Layer 3 of a small transformer language model trained on English Wikipedia (8 layers, counted from 0, width 96). Numbers have three digits each and are written without spaces.
In attention head 1, each number of a token's query is one row of weights dot the token's vector x. The head spreads its attention over the tokens so far by the softmax of query dot key.

Query weights of the head. A number n stands for (n - 500) times 0.00096.
q0: 372650514647412662474434515491522498593533546467518400552557553592585510437704512538371635591355390507491600533579501673422584484551491545244582534467511565638496547413577560494409419600524386278467625389443355417381323446369426588559529473528504451507683714318408645548734420476398354643
q1: 588298511383545301496648554465310601504447477464512519400545584511524686467326540427536491427628563575418442538464415406478299431392566582621477489585508307442389448581604468310414603487370503548733596604725616508618495562564428479464385493628575457411254442667683388432280410583502637536
q2: 572596579543537286436508410604697591417442492496493422657531385440451430484594342619537367781588415496643630374401581693435497515443497532445364354348472773692561470588500464496550389374649609517371435487410254579539446457397328721563466517492414417636620728415465538440633551527627553243
q3: 571427634465542546343599532344398475527423525516600550389635494666475372458462470423457446466463560497362483592551430541583404402436459617638459650641365492460585450469423481389283723478460375825545532523692642456400547583491474520664482501572465546369344431474648531562558592713642701466
q4: 339414497574647520785407435356255407525634393404387378468320543415736544471307435547611547339326430545395511631332416283334494410372473539684646733775753370348554535335594392720438538575471494592381325648544472658433339565606501491384427470561589824508356455599657450437372334429616386390
q5: 486520441524522451684394412641601552295576554607398564498639403391458320544613447551552391600618511461588573369288474633295618481408655460328446453392402645449640252517457334415508432724721394708667629723700479586589560685625440545449521529496517357346649521800474292378453504337500420217
q6: 329509474317624596429561602199498447411710321506378357205483598405850498336385396532630587518422481685361481975609554483407467525633482388398713684868704387358639484414336483524458713525417500433346351461531620418505473419478668629490411641588616584524311410469567804616512433546464454535
q7: 541726419586409589428462494455467610641599516396737414725369564550390422407345548449400643473375590463490527315375511401490449621460455668485502551448532468720613533603529691453474549316372450455502463453435449417339542243552624532565403525377582666638520617529699379345589466530434531712
q8: 685545546610411338578383406922570389189314782625405752680799195585358546623709436498459385613605565153599489219443487669504423522669350184400281237174438442569389339471505348348723503647775248622637652702571496707865683659432385360516810605442290266316773350500398321396619633473597681483
q9: 734720555686588600246612386462538598543284475668673446395486556518315264699394628424460536439346554482592444366292742394560530509371318749692263580408539288601551650420406525508442658427307204487506545425505634451345598438408613579542531478566138523603640480531568570413654747581505583713
q10: 407436662303360411559334461500516338483527610387290821667450630318504582573550304526409750506443757430420590642446391463597390655609648489435457274419616647401350477574355481470504065548490717440580454726680267438608444648471429483624384582552702543433424562725467329806547485498373545354
q11: 695433652663471594616438613456422426617390474646383628400623471242435475909326625473475388505584532383260494454591515427377437304334608591683349470553656481440515626444342448488570644677392343700391445392440558500548297365332588449431549553596267550658259497577355794487753593398548629476
q12: 332524484561511462465707370409399428497357389706780415468366430560412588410685492378265590372601542605660791499363345693406485582446482377572475504606726470595300545599531388641320416561350396433515498470820412624487400464583383904573450650564435478423473470497919526467250583389451395574
q13: 456495424661528338357552286583433323538433733527438537615304562594476542296347443334285492499498454355607452416632492586345395747403546526549455396609645500627595503607396383547533657314329354496280418393531574455430512477568413412626527298645526644601518732799598780684577640478529474419
q14: 468514433549523713416526404446410381530637408486391571435473373378603495651393466384233606522604546538663481440319330224549579580598394654575433359624675417505567618344542582383528246407660728409573531403512535625745602497562756241523665539401517174596614458588599110467614415541051508311
q15: 166719221465733557343444511392490572459572612629496203426496697475553450346414215444395713470615547656582742605607567668659448842620648553388229718496678403464469266446500568508449371646416440238354584229433577427299677265452457343379447613325486622517498488449621576440473576686344553535
q16: 503450233607509507478650498495464442457592335512617312286589608402545461411496607266524404402466561394317402584442555313581510524373772412473500484508635322516466524423413516476381698361416524534602433417389619482428455530563575611510555339512571515633509681544577445522423589407457580647
q17: 643485593437399336379432568603488662358335528441365493570563268548422345455412308480446351652631382537646665425653536682452459558524479668645455391519384647587443548699427521435459494506737627657365669627399306614581550604616469636431429668442492499584498404613570316511481469570578549318
q18: 367684474608634708532435401616648451501613482454481367463412482460603482430594545620512630590489659439543400470400488467548620718546496310348579456471602406632530648432500449597601352443347545319453498525235523530498362507491591506360574389397521493541605556267389646600597505349456349606
q19: 626599427425406328420446569664772462484436525530558502636550458532357467513633546483510440594594509528793688357528603596499497616519543676489264332389368728617503606521429560503538355402616537571336398585429392470354474397429383576510590362332340318497497539530554512561763590555348514361
q20: 505616484584614498438553478423487319505580637452544652547625490285535528282382490434477486380453517497647514334511446460538598633510549518507472309573329594609403493497454758414432604512593547452482477470550639418540552426365666474530509590523494507583525474536620343385430676480490369627
q21: 601274567452539581613516512402192585643443593404619474394396638449543645433404635478640545271409308510561485335564297428472524278448396610527502685414509516551602588617509568674440535447256606484453288513433298340521605602556705353742469437749588562596416590340545420657500483673272403406
q22: 498387537568522568445483322757624359450490746762469567232643490436380427476566568581413328395412619573357358307299648551591514495516495457490388504507497670485387507399394587305509793517632236574644567365549789456525526455519496254518577498592483313495679480534434629545399724511593486476
q23: 376556581493475517404637604558817558365531440594498321462556403372612412760614408421313506733462770502089369696546619339677434455612639359558576468503570310429411656295643556694691528652514504491696691674491685543664326245375342524155471670531335609370392146556413514494548439420839714624
q24: 675758451590369481567286592414418678691478574777418650533435456242314182492499620519629716680608192429772781242289563526512596545508543667545393344265464715471630422606563414429342365500520466456391455712495275635469387427705610745441391733311444579504484671342483471501640569343275481497
q25: 401383565454507388461546533650628356413188532523444560572530404734448509548489588578508414555769334456525430523638582788495377354550425576521452475427386507416354472415361404347547539452538729478558588431440505512647597423331327389603576516463611173348529422327400408537585531592774597492
q26: 393360587402432560586320283268494458446732479608279635630516585282773701532590348638464251408366614483401316694362657706260339349521466390384417518571513671454381401593395442460442473635622422443440691732842517814642308793511378702610426507623601525332351393494397361606401455617609568359
q27: 593425508387426456340572464464459568706377433588612168193431665416706406415577363314334652689599442727681528579654360215814539355401415880598338537664492441731414603334613552396549324566717775308565528120504509387331410542470223628610553583396584239494418526504388462376599508626569699328
q28: 427347722491446424238522402469555205389470772552582478519521536410527652645677571394375215537706558495386376523465549539475195235421416743501265486545420764542371484439581816420392293499559681637701611394556523774470552446457257819675502842450596423377535366437426717432576453404581447659
q29: 406374345603447444372411681483527405477443423523574592434343374526493581437441663414570411476739249712645349613706656555515564581516521514537330614732499472333633496363398639608499647431595444285653444422348597615628617502481674276512574485323508402274379336258372692418508738221323575540
q30: 375437583295398478519635396363608692656668477570585376329620641441657527486569420308530566592216483492509335455322555583326499479703776619685416675502416546564607532384429389372260381266328710396338468659419459544427567514345574615454527588595452724409575523487533379570729557331419493483
q31: 487168478670491419527446445623473547159713482502386532626307339589650474382542583530644758598354404531366544526624475478658398444552486441521554520471473637564413408361509627323601856430647515423455337410464306548708674298496337574330523559605535708423338554722647501571337444487705482702

Each question shows a short text with each token's key, already scaled and adjusted for position as the last token sees it. A number n stands for (n - 500) times 0.0029.

Then comes the last token's vector x. A number n stands for (n - 500) times 0.014.

0 " further": 492631594442371453475511674576467490560512625539556589467649558302670505514498419522503574424462
1 " evidence": 479576510476419521454452697521449398571463499503475549484632504386626484496461515522498505423524
2 " of": 512488554414443546376445777637491591492478586416464594549629421326545623529509464500517514436448
3 " his": 554412591404440523352497784650493540589488561384439556540617441298574574542454496557630415425470
4 " character": 526455570401395502376483749564547429548367588613521608533642508270680637492431518552495500420521
x: 468544411664518543534562448794539598577477548517521553444620481447457583507438539589516444535560521415490492530522553523398475538403410442467494563447582396579459443539558444499393484510487359541509492513574491599417445482397467451390521555431341467493591653411428465405561550455502446564
Which token does the last token look at most, and with what share of its attention? 3 " his", with about 60%

0 " ==\n": 511578545517366700324299882818458593460399549467531538392529542311735716393518706389530475410525
1 "W": 428505640537379586454414772719555571546496488445481531361600598358717596415316724473487359387434
2 "at": 484523510552459497495493663647605479503562496538438515446483452445505552485421634493447371519538
3 "kins": 477511469486390546446440738500595370503462554462512507591584432464570579471450628520367377428654
4 " was": 462460538410392605352350861693475644538345631458527419613532420418541668547516581493488530331506
x: 605551594527561448449519489693535503518430507607548469400537333487483459455557525489508504534607524452461601434480564495489374547453467478559444518463518585531484392406498385555434552506524481593572487560461422498450405480552359611454530506589149498462475528482547516559550491496614524494
Which token does the last token look at most, and with what share of its attention? 0 " ==\n", with about 100%

0 ",": 388436593444387501401455803689494530514584556505491626553576458422548430474522493510515572354524
1 " in": 446434580467331552368453802734502626508558502487468521552545521303527634554486557535653526437456
2 " what": 507503604495409573378451850744495563607552427463429552477678442227640693526546467512600425335506
3 " would": 526419624453352466378436790678499439584422572601447517554628469366633632448476502581503510365446
4 " have": 568391528362436516389451804660499459552416555511498495606586463364566596509531506443422430388537
x: 522592481514496518494537567753535514451490549568505492431556530513471464452468539465470499599492488429529561463427564489490526541394576481529469538403435529545550474533451359550449558426462372511551580494460403462459458509489396582540480587695165483567591474466549531399443598551514437458
Which token does the last token look at most, and with what share of its attention? 2 " what", with about 100%

0 " which": 409532620533372500357491821724492532579513431495494567450643439281658652507510486378481465373488
1 " W": 370530638507464450519509740654610351570472533486498610437626671391625562487369660500475418424462
2 "ag": 438583479586481408483525585525595388544591451521439495447447508478520456547441589530474347449545
3 "ner": 418586391425568453448509645440626339611426585499459521547506434535438486541424542617542358448662
4 " has": 520405534344349513394424826627467540542346537526512488648585474379526595532509470448357442315559
x: 578579504490515563451521538765593540468439492615506451388568472507479390550490532528507482585594507418481506500472536521447485539476552516512411486397469528567519480438459310558462596480478395571528566540445441484429438533539417608479520536663197489528550482474628448433473524473484470429
Which token does the last token look at most, and with what share of its attention? 0 " which", with about 100%

0 " and": 422507658417359483378498827686513459442484617493535624541556452364584515477550460442535547374413
1 " the": 404520601434450509355465853697473464521452523361443603486620526309657598483517509447604490423497
2 " St": 407525625519536420514562736564592355538429613500404607486636645358651500532342651498428394448514
3 " Bar": 533467572488454390469600574511605321580445612629377575528536486408558526528339552625501330462499
4 "th": 641402501469505432492586602433573345623572555548535527564581555458565557451357523491394355482567
x: 406549421417442515568442449794461559475394527665497403481494494409542399491534586589533553596450406507527564421447500562406392575435552455563519455389552488576483551597425525578506456463473547404486473482483521572607471352444393459499498584490615373490535496467552482582566542580569433469
Which two tokens does the last token look at most, in order? 0 " and", 1 " the"

0 " Hospital": 496513529474429515474488678522591418576450528504571434584579539455452555551316629553538354360560
1 ",": 466364565410439507379481791599518556520531590456388571617561430445434448577482497481506483307510
2 " London": 412511524499505444470586668617550363545561555570501543516514519473453442585429542520531467457637
3 ",": 620379523413444493397487790569471523498537648477528461616577460453502411590530504565525572349542
4 " and": 546393490384376544378451868702488478385504583472571417675500418317617525475561501460551576407426
x: 555615481540600511461507499698507566455400429577491511520513342393507573576482504506424515534571460565565691469449570607618476501498479568427437483574435513554530487509416387407511418447484483431456434486476448545556466525481474455502563563505201462491523412540577586369481538556570541407
To which token does the last token give the most attention? 1 ","

0 " would": 478507633509343481407427766659482439582376560570525586441643483378637680387472434544460547338461
1 " have": 437490618418416496399455796650487453530381570514483618558650474366581632469524450443378462367529
2 " been": 508469608485439573396365823659398592517374531552535540515622426379537555519583546470472567328501
3 " his": 546406627420410529351474804658491506610475576392434565526617462299623613518447468541613463425471
4 " debut": 547380580402341537362406768634586479584377645495533505627607539399622684459433574536480444399494
x: 554556472614444545444566408701524476582395605555509560491512453533414538419578457512635468525565538278503454479534542514398338555432526523493539557418532470513495458550573420476386623595366513494482582533530505553463490504524438450448607629478325454587540514337445522482464518428467525480
Which token does the last token look at most, and with what share of its attention? 3 " his", with about 50%

0 "ate": 546517509493526463485522595503632487477504596456552457568493490461364574581412589455514384452530
1 "ver": 411567575565528405521525576490606469494447440589541475528570530438481535562372487493493448506462
2 " one": 502479593482458466445554705575469437461381510478463574487679546296625628490449417642512438408503
3 " should": 532431619474410502402461748590498388519388566599440523539591451366631581497477476566354489435458
4 " call": 578426566414441492435493697581486379459360672530420601534599492414625602539430409578383443427570
x: 507560478575558515510494567736462535532463554608488489564603549495370596478449547453431526544502460426581424421494528468511463631381491438379534497304537305557467486426486443568437569497551440536601458492525569484371471540446417503473532616531328529598646413554549439495503472442497500533
Which token does the last token look at most, and with what share of its attention? 3 " should", with about 60%

0 " is": 468484614488364459383473818674463555512393500527492574526628484372529595470491490508331473334535
1 " ill": 434553600460371485411558654669512381617516472571490553495633495397561514555487448656600482468545
2 "iter": 502470574446418390513604517567402449522525494615459625544611500442562473446428440580537464379555
3 "ate": 477456496434469480507576573559480467534517560556489554556529481394490611498458470552540486401547
4 ".": 469482481363453514431472732764411579602506518502504441609606379351497561506530415538507500353619
x: 619585538459524518444574499650666624455530503567511527413509373469503461525476448560470503559532499450521443462649539391500416488486403549587509484368466489551458533447559501495529526427489522476479459462501479506501472511478544449563461529583090445532497473447482456470533636600518497541
To which token does the last token give the most attention? 0 " is"

0 " g": 399567596455490524519486617501482328476378647570526544452600617436625597540452467534369488450618
1 "er": 477438581495492490493586516498461397487449535570445494510578448480596478507397376518400488507530
2 "ett": 499551502478504471514448572439535356552473469514476492601577498470577507523461574566533516509674
3 "et": 425546487464552484511498624489539373589463529445491458503558488543509415479358567539441398474569
4 "e": 454513497473536508481507610492538459490477546458517483557573485418524531533407581544493403450483
x: 512401578501507431489462464930594599514462491609612527437429472493412443518570507516505404411490476565486511431483445482414443598489524507549506488488439593536393549550500560569509467516479495490529579511449595427502557496462407414510437552452377463470560528533483510390413435517540475604
To which token does the last token give the most attention? 0 " g"

0 " Nor": 532561484495516436479622581484642356592491678534666432486506503513405533600285487574553396333603
1 "f": 314531597582549421500555550478618382553557611456475584431539568450595539389273564560513396444484
2 "olk": 378589424486563439429563625520653489564539623478564395535433398528349492565405509569548295439589
3 " and": 538413526414433507374508804642547497461471659468481499630520409415487536561536457458506517350427
4 " the": 604392575382452527349460834691467459530456532378541521564560513331612586518531489460601498412504
x: 522560545643469536487496527605545491449479495636494476506534482394600612521517481508478551484482420451484659464326473479574521483561544519506430583456566540511476511548407424520456576468435444469502463510578512536513521399497472441407416578568108402509570423517499474495486546639485556492
Which two tokens does the last token look at most, in order? 4 " the", 3 " and"

0 " Ram": 529564519515468464468639591567651410532508543442603442483516516497506447471284576552473240322509
1 "an": 505536494505500494511617582518592437460474488461500496488506444505440442475373612551460331315491
2 "athan": 461595501550483505504474640566580455471398548485541503499550426500524498455434617601472431414508
3 ".": 476477521408499489429448768657529578565526585384514441572549409444399523507463485479464408296588
4 " He": 547447620473367528427473758744440589576520492547505485554581446345671650507452465512546490365468
x: 600403514557555525407464367737398619564467375673522531393457427492511477505541553544518493559524545494483609485558508367595488472577435484487526456525479536503495375541592463497374569542513489434517510505509393449535397468376490525540551647544254462533463449521530480437478537552502594481
To which token does the last token give the most attention? 4 " He"

0 "used": 445589536567448494482461641541448492550491447609513494456628503342629626502484437608466518367629
1 " of": 509495552436456500352434786627512619471444614418477562560613411338496588570550484577539480475420
2 " the": 482471580401475512362494809684471494537463528398409593525606509282617591553520491476618467425526
3 "ft": 566378608463414457448514757581525336523516552569406576519579521349689504385430500528360398511595
4 ",": 510480452393467560372452795622483593534559529476616362615548381428463534605562462457496525358545
x: 639522508556458457469467527704674466558522517464485476495502367491406485534459536604510490581432400579533543509499518564561442537556456497533455450456511538551483534555457491501452399449531483501488479498485462484426463535450474579481484514551063437467559462428513514570576590561493556472
To which token does the last token give the most attention? 2 " the"

0 "av": 500493498487552498553461564606587469619542468436571401533496452518410456411324651563530333453497
1 "iy": 419598476526573449514530555572619445606530526463594429480462476499469514496388567551572362436497
2 "am": 415604487541514511510539563576622411625543505474460439526464487494462514486373603513523355446514
3 " is": 494462527422373502389469785658484551521379553487542479593595428410503595446493515540331478295544
4 " a": 539415554356365542292472859667455464512353437406531453588545453369558561498494457424510462400546
x: 535468534704482500459490465615538550415502519637535467475523457444652440493588524561389495484478477486470546411384453476519434447587510494563513569394540469456546460392484459535411527422471464532553514609483560544456533493563454494428538600557106442524524516474525510452538555535481619496
To which token does the last token give the most attention? 4 " a"

0 "um": 498467481468492533511454559562515393519526391375503421573475457547392449488475653576622411495595
1 ",": 540367525429457533388441816639522548531576554443446504598529380495390442510544499504529493300568
2 " mar": 438565608479420512497558621667564453603496521627434565439532604383541555524374581507596486440517
3 "imb": 513491540544554505545457546513588349565493592518428594437491540477523519363404711590538379474570
4 "a": 482561438429450597491443540587518432542471484545620472517526376483495608434463663626525392464615
x: 522512621596563443399539545851539556516630460539454560548368579526423367498559521472452500476520489566502430495416470499365531348536437496549506453534490504597304477477465526491531414474624448478597536506492537478547494426463527503565479622447519438443426476524394522510529479447574460470
To which token does the last token give the most attention? 1 ","

0 " most": 401618591490421399425528738655496493519531545583506630457693590282729546407429463499422505446477
1 " notable": 530462548409427460399520701607530541559460591515473548544645533370656477521394515517467505524428
2 " work": 487499521419488485430428746530579391613406715577430521578595541435542473579429623534479430492495
3 " is": 546437525389391521396445797646440618532392535523544460604597443364550551521502468495361530344496
4 " on": 549434529422379509368517762718483580524529514550498487602584432294491575549568434576556414435416
x: 493564464542513480496413486592461452481529532535435461500529464502476571436533500535556468500428488503510639422460502551548469392479458521530424610426605477658430540605541471521443628439494529462454543452533611600504527634432455550498513459607102455508571470509466543363399542458539495508
Which two tokens does the last token look at most, in order? 0 " most", 3 " is"

0 "ri": 517511507521595487564375627456568401560426555445548413446517509521478441401388695497471437513484
1 "ya": 449591536480557457509457613543592496577395582462467489498557442487430510504408624521469429498439
2 " re": 463571608555440493486486660588554501539447567495481577407596609467531602537446516553508531404468
3 "pr": 534471635589506405521571569576367508383506391574505584480518656409563401524452426488469628458399
4 "ised": 385519494410418452440429653616479495606459515584465521558549425421530489561573521646619548466483
x: 465543507517417480521621507773525520534448535512619509470540524454358548442504471547491449569502515473409494416545553506395388452486465620514390604453529596622539450449560553554560486477599450484473445470585507449472545437459543485509575564498278516535548357489436582318502491347507498571
Which token does the last token look at most, and with what share of its attention? 4 "ised", with about 50%

0 "a": 483435508557561478456495573577580461559484527490507460542503389573290544523399663564517342497538
1 " be": 493578502525560531413404755544507424494380619467641452489532481504461561546508558547440464407540
2 "friend": 446552591537445446399466677578563453554448530586487575557660491393555655499394451519413370432499
3 "s": 562443520449512447416503675553529423549494611525468488614621475416437610455409512503386409420499
4 " an": 530469540397455508319525737627503444514369499437529517566537490388583533555457464486559513421503
x: 471516520647445623446376453597464570505449482638566454470589552446596539488572495508419537500542507486459566445381467483542416495544517473566524507395553440479441364412490498494397499415498403544601470594515571548438617473537393464478507587508152411501554595533509548500538518516499589559
To which token does the last token give the most attention? 4 " an"

0 " ex": 446544497485457493431497700646503418619550494562510490406604620409641481555396602595583523483389
1 "cess": 481568506526522463510488616615454402556568444715513512482578508385596502483489477488544546477429
2 "ive": 474502520441494469460525615610511465541436541548543556568633481375555527500439505478482457428471
3 " dr": 530504541409400484483458701590572396487359588510423529575546580413622588505446437519471535468583
4 "ink": 600461504453435440574516589503552291529505503549477472540564490454536476503396491567486367438605
x: 608610484514482411528565459886460552412495534557467437498487485422469530517583519548441516470449496579542477513553536490553525505444454459469492557357502545545377531591466428557621580432548511350545552470392476466446448408377475503579632562451489484545524392484467501431475396451502540555
To which token does the last token give the most attention? 3 " dr"

0 "edd": 456547502596608483490415697525625373687515490466580388509588500541473508470399643517392344443502
1 "ing": 472491564500440502427431727595642412638507612485535517555626435449468553530428592525431396457488
2 " is": 528440560433386473386465804648471609547373516504488502594608454379485621507490475477346478329540
3 " j": 620417633448441484451532672648501359482514576486392602484580629466599547498373442554441449441516
4 "e": 474495585524431485432491635573567402478593580465565454498578489461570471449437634656501346422443
x: 477502611518564468494545388875528579532536509611572477516376521486406475479611451412455450422450445683470481444455426524555451501486516389465460550502441604651397534524505508578431476523436451521534570533502453399562486490475461493470483561456441469406540530512377568435519446546508501593
Which token does the last token look at most, and with what share of its attention? 2 " is", with about 50%